Layer 2 of a small transformer language model trained on English Wikipedia (12 layers, counted from 0, width 64).
A neuron's activation on a vector x is SiLU(gate . x) times (in . x), where the dot is the dot product.

Input weights of the MLP neurons that the questions are about. A number n stands for (n - 128) times 0.0083.
n3 gate: 143, 135, 116, 156, 115, 166, 155, 133, 103, 195, 144, 173, 73, 91, 127, 187, 173, 183, 151, 81, 110, 104, 123, 125, 193, 114, 92, 134, 119, 165, 115, 82, 105, 78, 154, 93, 139, 153, 118, 145, 156, 132, 140, 177, 125, 154, 97, 49, 139, 83, 63, 131, 183, 188, 228, 51, 91, 120, 164, 134, 131, 169, 110, 60
n13 gate: 153, 164, 107, 121, 122, 86, 77, 103, 106, 152, 183, 160, 114, 55, 107, 158, 116, 85, 150, 123, 110, 106, 159, 164, 148, 167, 135, 84, 117, 100, 110, 75, 120, 159, 88, 141, 110, 150, 134, 100, 123, 138, 81, 78, 69, 124, 207, 117, 112, 107, 189, 91, 116, 144, 150, 70, 118, 100, 155, 194, 124, 145, 109, 178
n46 gate: 31, 126, 155, 163, 128, 119, 109, 111, 124, 99, 97, 190, 147, 96, 60, 155, 136, 144, 18, 182, 149, 130, 139, 126, 97, 143, 147, 166, 117, 157, 161, 88, 176, 177, 129, 149, 131, 184, 101, 109, 123, 162, 111, 95, 159, 171, 64, 93, 138, 184, 147, 131, 152, 129, 126, 133, 164, 117, 166, 76, 101, 113, 104, 147
n58 gate: 107, 169, 98, 91, 137, 101, 163, 107, 173, 145, 106, 106, 74, 121, 136, 145, 142, 68, 138, 140, 92, 102, 46, 154, 116, 143, 72, 94, 116, 157, 159, 27, 131, 150, 59, 136, 114, 191, 74, 125, 172, 153, 93, 145, 102, 155, 162, 51, 100, 163, 155, 145, 205, 127, 157, 101, 86, 102, 158, 135, 79, 123, 126, 93
n85 gate: 130, 103, 184, 170, 92, 100, 174, 137, 77, 150, 69, 107, 69, 109, 126, 93, 128, 111, 129, 109, 137, 87, 183, 124, 81, 172, 154, 155, 57, 138, 125, 104, 171, 147, 142, 114, 105, 152, 99, 85, 128, 128, 139, 78, 140, 110, 102, 69, 81, 61, 100, 122, 134, 154, 134, 167, 129, 131, 117, 112, 73, 136, 106, 98
n141 gate: 112, 151, 153, 93, 148, 157, 143, 18, 139, 134, 140, 118, 162, 81, 109, 167, 147, 121, 109, 82, 134, 90, 115, 140, 168, 190, 63, 86, 100, 64, 178, 142, 199, 107, 171, 129, 138, 146, 58, 109, 103, 115, 143, 182, 125, 98, 139, 144, 111, 138, 139, 140, 130, 84, 171, 122, 97, 197, 110, 113, 124, 130, 140, 158
n142 gate: 107, 94, 73, 123, 125, 137, 171, 120, 114, 93, 130, 69, 199, 122, 132, 138, 159, 79, 109, 114, 135, 141, 148, 188, 102, 112, 167, 133, 112, 104, 104, 115, 121, 50, 145, 93, 88, 165, 120, 141, 133, 107, 97, 109, 126, 118, 132, 107, 85, 105, 123, 125, 175, 149, 222, 69, 211, 153, 92, 111, 152, 147, 184, 75
n146 gate: 126, 138, 90, 173, 131, 110, 102, 94, 169, 114, 108, 143, 185, 35, 119, 99, 124, 96, 101, 135, 86, 153, 124, 222, 115, 154, 97, 161, 164, 150, 75, 102, 117, 147, 96, 115, 132, 63, 158, 134, 101, 143, 139, 126, 140, 231, 158, 113, 161, 109, 154, 126, 134, 159, 128, 121, 174, 149, 157, 135, 22, 130, 181, 166
n149 gate: 109, 156, 137, 196, 123, 158, 235, 141, 122, 133, 109, 111, 107, 133, 142, 151, 100, 131, 71, 165, 151, 99, 111, 187, 172, 197, 164, 151, 196, 117, 102, 106, 197, 130, 195, 157, 188, 82, 125, 89, 134, 164, 117, 131, 79, 101, 150, 140, 24, 149, 127, 163, 90, 126, 196, 133, 150, 129, 128, 53, 139, 177, 168, 104
n167 gate: 65, 154, 122, 145, 139, 86, 149, 167, 96, 141, 145, 165, 148, 79, 163, 217, 142, 212, 123, 122, 184, 155, 84, 171, 135, 65, 88, 179, 127, 130, 122, 114, 118, 196, 85, 198, 155, 191, 123, 97, 117, 161, 153, 161, 158, 131, 115, 132, 132, 192, 167, 99, 155, 81, 105, 59, 128, 161, 146, 43, 113, 149, 115, 119
n188 gate: 117, 102, 170, 87, 124, 147, 141, 106, 117, 106, 215, 101, 82, 147, 129, 143, 81, 131, 172, 123, 71, 124, 143, 175, 164, 120, 102, 181, 108, 148, 115, 79, 105, 142, 153, 166, 106, 148, 147, 184, 55, 91, 156, 104, 119, 140, 137, 70, 120, 67, 114, 130, 155, 132, 147, 122, 76, 104, 185, 142, 69, 97, 189, 183
n3 in: 98, 153, 196, 145, 137, 144, 94, 103, 157, 54, 131, 110, 57, 49, 138, 200, 136, 71, 112, 118, 70, 97, 80, 149, 108, 109, 106, 130, 131, 139, 150, 116, 101, 105, 105, 97, 249, 212, 95, 103, 84, 119, 151, 164, 144, 91, 122, 105, 166, 81, 175, 85, 127, 177, 192, 102, 156, 109, 187, 79, 152, 93, 107, 142
n13 in: 146, 164, 157, 114, 92, 85, 145, 80, 166, 71, 78, 82, 112, 151, 104, 118, 179, 60, 65, 118, 83, 170, 103, 107, 130, 153, 103, 89, 166, 128, 122, 126, 160, 148, 79, 104, 96, 100, 119, 132, 129, 137, 98, 90, 192, 175, 114, 148, 133, 131, 142, 122, 178, 137, 135, 134, 85, 155, 111, 151, 148, 187, 167, 48
n46 in: 70, 161, 140, 169, 99, 122, 151, 137, 125, 100, 141, 131, 97, 46, 85, 145, 83, 148, 129, 160, 101, 140, 71, 86, 99, 96, 147, 202, 107, 140, 95, 143, 132, 80, 97, 94, 147, 190, 123, 159, 78, 121, 132, 128, 128, 97, 92, 133, 168, 128, 111, 169, 140, 170, 133, 193, 202, 132, 116, 49, 109, 104, 161, 88
n58 in: 20, 70, 153, 130, 112, 155, 144, 163, 74, 167, 61, 125, 103, 117, 87, 85, 182, 97, 28, 187, 114, 144, 218, 105, 102, 189, 157, 158, 43, 222, 139, 82, 119, 192, 166, 143, 73, 149, 123, 135, 216, 105, 53, 94, 162, 153, 37, 104, 176, 85, 33, 104, 39, 106, 118, 126, 61, 129, 105, 107, 61, 103, 64, 112
n85 in: 153, 123, 128, 130, 105, 161, 170, 44, 95, 164, 75, 160, 136, 172, 135, 128, 132, 111, 75, 84, 168, 152, 160, 123, 102, 107, 159, 157, 116, 119, 135, 141, 121, 157, 147, 132, 69, 166, 130, 114, 176, 155, 97, 155, 33, 80, 123, 125, 81, 68, 90, 145, 169, 148, 129, 149, 101, 161, 119, 130, 145, 155, 146, 75
n141 in: 169, 143, 155, 76, 140, 138, 94, 184, 149, 162, 128, 146, 138, 182, 104, 57, 133, 153, 102, 169, 122, 138, 69, 108, 135, 207, 100, 136, 187, 176, 141, 104, 109, 151, 102, 152, 217, 123, 42, 136, 105, 141, 187, 162, 130, 183, 146, 152, 140, 146, 153, 164, 121, 133, 125, 143, 138, 129, 130, 131, 132, 130, 158, 58
n142 in: 58, 174, 150, 106, 196, 185, 103, 95, 97, 137, 154, 151, 105, 106, 113, 147, 151, 125, 124, 114, 149, 132, 183, 123, 108, 153, 163, 66, 156, 145, 135, 119, 127, 129, 111, 122, 109, 138, 138, 155, 191, 82, 124, 212, 172, 82, 156, 118, 70, 133, 89, 139, 159, 115, 116, 159, 174, 131, 218, 134, 129, 121, 51, 174
n146 in: 217, 100, 79, 128, 112, 118, 87, 106, 133, 158, 182, 175, 160, 81, 136, 115, 125, 91, 93, 146, 121, 99, 106, 139, 157, 52, 126, 164, 117, 133, 189, 121, 124, 148, 115, 82, 119, 138, 188, 154, 173, 133, 92, 176, 168, 165, 154, 182, 125, 182, 164, 126, 147, 135, 102, 123, 230, 111, 198, 182, 125, 109, 177, 127
n149 in: 124, 107, 60, 80, 107, 187, 235, 226, 107, 137, 147, 100, 200, 148, 175, 130, 152, 66, 67, 120, 141, 157, 161, 204, 214, 188, 135, 76, 135, 163, 160, 156, 150, 128, 141, 212, 144, 116, 136, 158, 186, 231, 82, 113, 156, 92, 157, 137, 122, 146, 114, 128, 138, 43, 191, 134, 157, 103, 86, 100, 128, 166, 135, 148
n167 in: 112, 115, 135, 141, 68, 128, 157, 115, 112, 173, 77, 141, 21, 147, 182, 98, 92, 159, 156, 131, 114, 123, 158, 185, 90, 95, 107, 104, 145, 56, 106, 134, 109, 127, 83, 104, 77, 107, 125, 114, 208, 98, 89, 88, 29, 121, 122, 71, 146, 103, 100, 113, 123, 62, 151, 116, 108, 110, 82, 131, 148, 212, 116, 127
n188 in: 112, 58, 190, 115, 110, 123, 161, 113, 140, 139, 127, 123, 162, 73, 135, 171, 133, 174, 114, 57, 160, 132, 135, 161, 128, 122, 102, 109, 73, 83, 172, 108, 110, 128, 139, 73, 92, 181, 103, 82, 64, 119, 167, 122, 143, 131, 124, 108, 120, 79, 42, 158, 104, 93, 115, 140, 167, 143, 107, 118, 132, 153, 138, 89

Each question shows a token from some text and the vector x that enters the MLP there. A number n stands for (n - 128) times 0.16.

"al": 134, 129, 129, 103, 106, 130, 84, 139, 139, 132, 107, 84, 151, 122, 100, 132, 136, 132, 133, 138, 136, 124, 142, 94, 127, 126, 158, 157, 97, 130, 151, 207, 104, 147, 99, 78, 171, 161, 143, 132, 127, 128, 86, 117, 169, 106, 126, 127, 130, 160, 138, 128, 144, 122, 86, 100, 122, 127, 140, 105, 157, 72, 119, 138
The neuron with the highest activation: n46

"x": 130, 110, 145, 81, 166, 118, 116, 103, 147, 88, 136, 105, 100, 175, 129, 135, 154, 109, 119, 157, 131, 132, 124, 114, 110, 120, 105, 102, 122, 141, 182, 160, 150, 101, 142, 86, 136, 162, 144, 99, 154, 132, 124, 142, 115, 132, 126, 127, 160, 130, 107, 126, 103, 143, 113, 109, 124, 105, 149, 133, 186, 131, 119, 105
The three highest activations, in order: n58, n141, n46

"a": 123, 172, 143, 128, 143, 119, 118, 140, 104, 153, 110, 105, 134, 109, 128, 87, 127, 102, 144, 175, 133, 96, 120, 82, 102, 114, 182, 123, 133, 78, 139, 164, 114, 160, 127, 102, 101, 124, 179, 97, 133, 126, 133, 128, 120, 129, 84, 152, 120, 152, 166, 132, 103, 131, 105, 139, 120, 133, 127, 101, 130, 130, 138, 128
The three highest activations, in order: n46, n149, n85

" a": 104, 131, 99, 187, 102, 135, 135, 112, 131, 186, 106, 120, 136, 128, 137, 106, 113, 147, 131, 127, 153, 157, 133, 135, 135, 111, 164, 101, 144, 132, 92, 195, 111, 176, 121, 46, 120, 108, 196, 95, 141, 88, 148, 123, 146, 110, 144, 148, 165, 152, 122, 105, 130, 122, 126, 120, 154, 152, 108, 81, 148, 116, 175, 143
The two highest activations, in order: n146, n167

"ir": 147, 141, 108, 110, 110, 161, 134, 113, 145, 141, 114, 148, 129, 129, 83, 121, 69, 120, 103, 140, 89, 165, 125, 125, 108, 111, 144, 106, 113, 131, 103, 125, 106, 137, 107, 121, 121, 120, 160, 136, 145, 165, 108, 100, 127, 151, 113, 150, 152, 117, 98, 109, 77, 132, 91, 110, 111, 124, 129, 108, 170, 124, 99, 149
The three highest activations, in order: n13, n146, n46

"ary": 140, 116, 106, 78, 116, 91, 99, 144, 141, 88, 119, 114, 125, 122, 119, 114, 92, 116, 114, 131, 137, 135, 112, 97, 85, 142, 130, 147, 129, 129, 100, 166, 112, 126, 127, 124, 127, 96, 118, 115, 132, 165, 110, 97, 156, 113, 92, 134, 126, 144, 135, 113, 147, 103, 96, 122, 191, 91, 135, 120, 122, 92, 81, 155
The neuron with the highest activation: n46

" from": 127, 120, 159, 105, 130, 80, 149, 152, 136, 126, 116, 143, 123, 197, 159, 117, 82, 83, 89, 100, 181, 88, 180, 152, 130, 113, 99, 116, 174, 137, 96, 146, 97, 168, 110, 106, 157, 105, 131, 105, 146, 142, 120, 129, 110, 107, 77, 126, 130, 140, 164, 140, 153, 134, 157, 143, 114, 139, 106, 113, 159, 142, 120, 111
The most active neuron and its activation: n149, at about 210

" s": 126, 168, 126, 147, 111, 132, 125, 101, 147, 163, 133, 157, 129, 155, 182, 111, 143, 172, 161, 155, 126, 193, 124, 124, 144, 127, 135, 68, 166, 111, 162, 217, 155, 172, 125, 95, 148, 90, 114, 88, 127, 143, 116, 130, 164, 118, 120, 123, 146, 131, 141, 120, 119, 119, 133, 153, 123, 160, 103, 118, 172, 117, 131, 150
The three highest activations, in order: n141, n167, n149

"un": 122, 105, 121, 106, 132, 162, 88, 102, 162, 122, 130, 107, 123, 116, 138, 131, 110, 133, 134, 140, 114, 118, 125, 112, 88, 99, 131, 142, 144, 97, 142, 173, 81, 123, 151, 68, 101, 161, 107, 185, 140, 142, 129, 137, 103, 112, 118, 119, 178, 110, 153, 111, 128, 162, 160, 134, 123, 116, 105, 129, 209, 115, 103, 122
The most active neuron and its activation: n3, at about 110

" in": 119, 124, 133, 108, 127, 112, 125, 110, 160, 135, 125, 84, 120, 155, 130, 113, 138, 114, 116, 121, 158, 140, 197, 170, 104, 134, 114, 107, 137, 112, 98, 169, 89, 195, 134, 94, 126, 132, 110, 117, 169, 110, 124, 100, 142, 94, 114, 151, 145, 127, 140, 125, 123, 126, 130, 144, 129, 116, 121, 119, 154, 149, 120, 111
The neuron with the highest activation: n85

"==": 126, 178, 159, 45, 116, 121, 73, 123, 106, 137, 120, 174, 149, 137, 126, 77, 106, 168, 140, 131, 124, 142, 111, 126, 151, 132, 172, 161, 155, 115, 91, 205, 205, 147, 87, 96, 133, 38, 53, 149, 197, 110, 149, 168, 186, 89, 150, 127, 150, 125, 123, 95, 186, 85, 128, 151, 126, 129, 135, 90, 94, 163, 144, 68
The most active neuron and its activation: n141, at about 210

" re": 109, 181, 152, 165, 95, 141, 83, 97, 149, 98, 138, 172, 171, 143, 139, 84, 118, 163, 152, 127, 149, 168, 180, 165, 147, 126, 133, 128, 173, 133, 108, 192, 114, 169, 133, 73, 86, 112, 119, 116, 201, 95, 109, 132, 92, 125, 107, 117, 141, 142, 142, 94, 81, 140, 103, 123, 187, 129, 144, 136, 212, 113, 164, 97
The neuron with the highest activation: n146

"h": 155, 125, 147, 135, 127, 178, 118, 131, 95, 126, 134, 150, 147, 124, 122, 123, 155, 136, 133, 152, 125, 113, 127, 91, 174, 157, 126, 105, 131, 99, 128, 202, 142, 144, 137, 134, 153, 119, 158, 172, 103, 115, 140, 101, 112, 118, 113, 122, 112, 146, 103, 142, 126, 109, 138, 140, 123, 121, 66, 90, 125, 128, 89, 115
The most active neuron and its activation: n149, at about 140

" of": 120, 124, 193, 115, 138, 101, 140, 134, 107, 131, 131, 130, 144, 120, 143, 116, 119, 91, 117, 147, 153, 110, 166, 125, 98, 143, 91, 123, 170, 123, 111, 171, 86, 162, 127, 66, 148, 130, 147, 88, 135, 113, 117, 127, 125, 132, 124, 131, 135, 119, 133, 142, 146, 108, 128, 135, 110, 130, 154, 129, 138, 146, 135, 125
The two highest activations, in order: n85, n13

" al": 99, 147, 128, 128, 65, 136, 125, 73, 136, 115, 142, 130, 172, 128, 166, 127, 162, 135, 131, 128, 148, 154, 156, 103, 164, 193, 157, 114, 143, 101, 133, 190, 131, 170, 78, 100, 118, 119, 91, 145, 162, 152, 79, 92, 141, 121, 129, 177, 152, 105, 120, 99, 93, 132, 75, 68, 131, 181, 166, 114, 185, 61, 137, 167
The most active neuron and its activation: n13, at about 110

"l": 153, 131, 150, 106, 111, 182, 69, 119, 121, 131, 127, 173, 169, 146, 149, 150, 127, 109, 139, 144, 127, 85, 136, 95, 161, 136, 86, 119, 162, 112, 163, 177, 101, 133, 128, 107, 174, 128, 97, 133, 115, 138, 125, 141, 133, 149, 109, 161, 136, 112, 103, 131, 114, 110, 118, 92, 110, 151, 112, 120, 160, 146, 86, 137
The neuron with the highest activation: n141

"ge": 91, 110, 121, 104, 108, 77, 137, 138, 139, 127, 124, 130, 84, 124, 138, 128, 100, 131, 119, 158, 134, 140, 123, 113, 102, 136, 144, 129, 115, 140, 112, 167, 93, 115, 92, 99, 117, 124, 178, 97, 96, 122, 138, 143, 117, 132, 72, 160, 146, 131, 141, 118, 105, 117, 117, 116, 140, 88, 170, 147, 129, 122, 123, 156
The two highest activations, in order: n46, n167

"b": 161, 99, 143, 116, 142, 108, 82, 136, 120, 118, 140, 113, 118, 146, 119, 113, 131, 126, 160, 125, 140, 134, 110, 111, 136, 131, 135, 144, 119, 85, 142, 200, 116, 148, 96, 130, 137, 136, 133, 148, 129, 102, 131, 122, 115, 136, 110, 121, 148, 118, 132, 98, 131, 118, 93, 122, 146, 158, 112, 155, 114, 104, 131, 108
The neuron with the highest activation: n85

"p": 145, 132, 150, 128, 129, 169, 123, 133, 126, 103, 148, 107, 109, 97, 124, 129, 148, 137, 119, 132, 86, 114, 125, 117, 158, 95, 113, 101, 138, 125, 132, 192, 75, 130, 120, 174, 143, 140, 146, 129, 152, 148, 136, 143, 122, 142, 107, 135, 170, 124, 157, 106, 130, 120, 110, 122, 125, 154, 118, 138, 145, 161, 113, 124
The neuron with the highest activation: n3

"is": 133, 110, 89, 121, 99, 150, 166, 129, 147, 110, 141, 101, 160, 134, 146, 118, 116, 151, 144, 145, 132, 111, 145, 108, 142, 105, 126, 129, 102, 87, 106, 179, 124, 147, 119, 119, 101, 110, 150, 117, 153, 151, 137, 137, 140, 94, 86, 120, 127, 112, 102, 121, 120, 111, 87, 176, 89, 94, 117, 111, 147, 137, 118, 137
The neuron with the highest activation: n85

" wh": 124, 86, 140, 76, 96, 129, 120, 126, 107, 147, 148, 97, 159, 124, 175, 76, 128, 138, 155, 148, 175, 172, 96, 123, 140, 179, 120, 66, 200, 96, 103, 217, 116, 177, 132, 55, 139, 152, 65, 161, 113, 82, 130, 118, 126, 180, 134, 113, 165, 123, 122, 132, 97, 143, 151, 104, 151, 137, 60, 118, 156, 138, 108, 109
The neuron with the highest activation: n141

"ar": 167, 127, 159, 89, 91, 164, 62, 109, 124, 173, 127, 139, 140, 147, 131, 147, 145, 131, 113, 138, 117, 103, 110, 102, 133, 127, 132, 131, 181, 92, 136, 161, 116, 129, 129, 89, 95, 129, 138, 169, 134, 157, 97, 127, 109, 108, 98, 151, 149, 104, 113, 128, 138, 106, 78, 115, 137, 113, 103, 105, 148, 109, 126, 150
The neuron with the highest activation: n141

" to": 131, 62, 141, 159, 121, 142, 119, 149, 115, 137, 105, 142, 128, 119, 143, 103, 117, 152, 125, 127, 182, 138, 179, 122, 136, 158, 93, 96, 170, 120, 143, 226, 111, 137, 109, 89, 124, 102, 118, 60, 134, 140, 132, 124, 95, 128, 96, 143, 122, 148, 137, 112, 145, 152, 149, 142, 142, 130, 130, 129, 115, 111, 143, 147
The most active neuron and its activation: n85, at about 39

"as": 139, 152, 149, 128, 124, 127, 150, 137, 93, 102, 136, 116, 153, 121, 169, 129, 86, 150, 107, 133, 121, 128, 131, 125, 127, 104, 125, 129, 119, 113, 138, 185, 130, 140, 141, 118, 98, 114, 127, 127, 116, 165, 121, 157, 121, 97, 100, 135, 120, 118, 121, 109, 129, 147, 82, 156, 92, 131, 95, 124, 146, 123, 139, 143
The neuron with the highest activation: n85

"i": 150, 148, 103, 117, 148, 101, 105, 112, 151, 112, 125, 86, 93, 114, 109, 125, 145, 143, 121, 163, 139, 89, 131, 82, 140, 111, 158, 123, 131, 113, 104, 178, 120, 135, 151, 129, 134, 100, 163, 98, 121, 128, 127, 141, 152, 152, 65, 108, 151, 114, 128, 128, 97, 119, 132, 106, 154, 121, 138, 113, 109, 101, 125, 136
The two highest activations, in order: n46, n146

"j": 144, 110, 131, 156, 161, 179, 93, 94, 138, 135, 124, 125, 120, 139, 120, 132, 144, 87, 150, 154, 137, 134, 116, 96, 116, 98, 154, 134, 112, 96, 154, 224, 129, 153, 141, 82, 119, 106, 155, 75, 121, 103, 104, 63, 104, 122, 86, 111, 117, 158, 144, 126, 130, 85, 118, 123, 116, 147, 141, 131, 123, 113, 126, 87
The two highest activations, in order: n85, n142

"it": 123, 106, 164, 122, 148, 165, 107, 101, 144, 141, 146, 91, 94, 119, 78, 118, 130, 97, 118, 120, 124, 134, 125, 113, 119, 123, 91, 130, 153, 121, 129, 162, 66, 127, 139, 95, 143, 106, 134, 148, 93, 85, 125, 156, 153, 142, 99, 176, 166, 116, 138, 149, 102, 134, 81, 146, 101, 95, 158, 148, 124, 115, 138, 128
The three highest activations, in order: n146, n188, n141

"s": 119, 136, 146, 113, 152, 106, 104, 126, 145, 130, 123, 141, 103, 152, 149, 116, 122, 169, 157, 142, 112, 135, 128, 156, 135, 137, 111, 127, 124, 86, 166, 159, 110, 126, 122, 61, 146, 128, 156, 131, 93, 153, 120, 127, 120, 102, 133, 103, 167, 129, 129, 138, 131, 129, 91, 123, 117, 135, 146, 127, 168, 106, 126, 123
The neuron with the highest activation: n188

"t": 137, 97, 138, 139, 138, 156, 147, 126, 107, 112, 119, 131, 140, 139, 114, 79, 115, 137, 134, 151, 134, 149, 135, 90, 97, 114, 135, 138, 124, 113, 130, 180, 111, 151, 131, 124, 119, 143, 147, 114, 128, 128, 104, 120, 105, 107, 115, 131, 105, 124, 128, 133, 132, 121, 82, 129, 114, 107, 132, 129, 114, 148, 78, 125
The neuron with the highest activation: n85

"an": 115, 125, 117, 122, 153, 136, 77, 118, 100, 141, 127, 113, 163, 121, 128, 138, 136, 95, 147, 155, 149, 140, 142, 121, 91, 141, 147, 152, 136, 106, 125, 194, 86, 139, 111, 122, 95, 119, 151, 121, 144, 136, 126, 131, 143, 118, 90, 111, 108, 129, 147, 93, 138, 131, 110, 132, 151, 129, 126, 120, 139, 89, 120, 140
The neuron with the highest activation: n142

" and": 104, 103, 118, 127, 118, 102, 131, 141, 142, 144, 105, 118, 155, 197, 138, 118, 89, 141, 139, 139, 173, 132, 169, 120, 168, 149, 112, 129, 152, 121, 67, 161, 77, 122, 126, 111, 152, 98, 160, 119, 118, 124, 107, 112, 102, 116, 116, 118, 117, 128, 172, 117, 111, 127, 125, 99, 129, 114, 126, 110, 131, 160, 98, 139
The neuron with the highest activation: n149

" h": 131, 126, 91, 136, 138, 126, 99, 109, 125, 100, 165, 146, 134, 147, 163, 96, 131, 130, 130, 189, 157, 153, 127, 131, 179, 185, 145, 62, 144, 134, 135, 200, 141, 170, 99, 103, 156, 97, 126, 120, 111, 96, 132, 121, 79, 99, 122, 136, 159, 144, 139, 129, 89, 128, 154, 138, 110, 117, 114, 70, 160, 111, 92, 111
The neuron with the highest activation: n149

" ": 121, 145, 135, 152, 133, 103, 118, 117, 136, 132, 136, 118, 143, 144, 165, 119, 130, 137, 130, 122, 167, 131, 124, 74, 138, 141, 156, 129, 141, 146, 152, 140, 93, 177, 144, 98, 123, 93, 139, 146, 119, 138, 133, 133, 123, 97, 138, 117, 154, 128, 121, 148, 130, 135, 89, 131, 154, 141, 123, 141, 166, 136, 107, 154
The three highest activations, in order: n167, n46, n13

"el": 128, 137, 116, 94, 107, 131, 103, 87, 129, 132, 120, 106, 135, 138, 131, 129, 120, 95, 154, 132, 124, 123, 179, 76, 114, 153, 146, 120, 102, 135, 134, 164, 108, 135, 103, 81, 144, 145, 149, 143, 131, 155, 96, 117, 121, 152, 127, 162, 163, 128, 114, 110, 111, 97, 87, 109, 114, 121, 153, 138, 134, 98, 120, 112
The neuron with the highest activation: n13

"if": 122, 96, 160, 154, 89, 157, 73, 120, 141, 93, 156, 133, 123, 99, 144, 157, 111, 114, 135, 139, 126, 110, 141, 93, 62, 90, 85, 123, 137, 99, 128, 169, 64, 152, 126, 124, 176, 151, 152, 139, 95, 111, 123, 176, 127, 132, 86, 149, 146, 103, 102, 165, 126, 155, 111, 79, 119, 166, 146, 123, 200, 153, 177, 106
The neuron with the highest activation: n3

"ers": 116, 118, 131, 73, 111, 116, 128, 155, 173, 79, 134, 130, 105, 133, 159, 115, 121, 150, 146, 104, 124, 94, 107, 140, 119, 125, 136, 95, 122, 129, 139, 160, 127, 111, 119, 124, 152, 104, 139, 133, 128, 167, 101, 118, 142, 128, 123, 116, 174, 105, 125, 110, 138, 117, 75, 174, 139, 101, 141, 146, 164, 117, 133, 139
The neuron with the highest activation: n58

"ou": 125, 102, 142, 85, 115, 168, 100, 152, 133, 123, 128, 127, 167, 93, 128, 104, 94, 134, 114, 146, 108, 137, 164, 79, 129, 141, 128, 133, 114, 103, 155, 135, 142, 149, 117, 83, 105, 151, 184, 152, 130, 115, 122, 143, 119, 117, 108, 125, 207, 121, 84, 109, 123, 181, 111, 138, 130, 120, 119, 110, 140, 134, 169, 148
The three highest activations, in order: n46, n188, n146

"ch": 131, 93, 137, 78, 103, 76, 127, 110, 134, 135, 119, 133, 100, 147, 147, 115, 168, 83, 116, 136, 126, 115, 121, 96, 134, 142, 115, 93, 119, 127, 136, 170, 81, 115, 115, 110, 99, 149, 150, 152, 130, 127, 128, 112, 96, 129, 112, 119, 148, 133, 125, 156, 128, 95, 101, 144, 129, 109, 99, 106, 135, 112, 113, 100
The neuron with the highest activation: n58

"pp": 153, 95, 123, 105, 126, 171, 116, 117, 98, 96, 158, 160, 104, 129, 155, 94, 140, 151, 149, 77, 140, 156, 133, 101, 127, 68, 113, 107, 96, 156, 145, 183, 91, 113, 101, 135, 91, 109, 101, 131, 147, 171, 125, 114, 80, 169, 82, 111, 172, 154, 157, 169, 118, 113, 75, 121, 142, 141, 98, 169, 187, 129, 111, 118
The neuron with the highest activation: n3

"ra": 170, 107, 154, 128, 113, 163, 102, 163, 155, 154, 119, 133, 139, 130, 151, 97, 103, 77, 151, 184, 98, 112, 130, 129, 135, 113, 112, 154, 155, 80, 127, 137, 125, 119, 109, 78, 106, 98, 169, 90, 132, 118, 131, 113, 146, 160, 105, 155, 171, 101, 143, 123, 108, 152, 161, 129, 115, 140, 149, 89, 134, 126, 145, 146
The most active neuron and its activation: n146, at about 260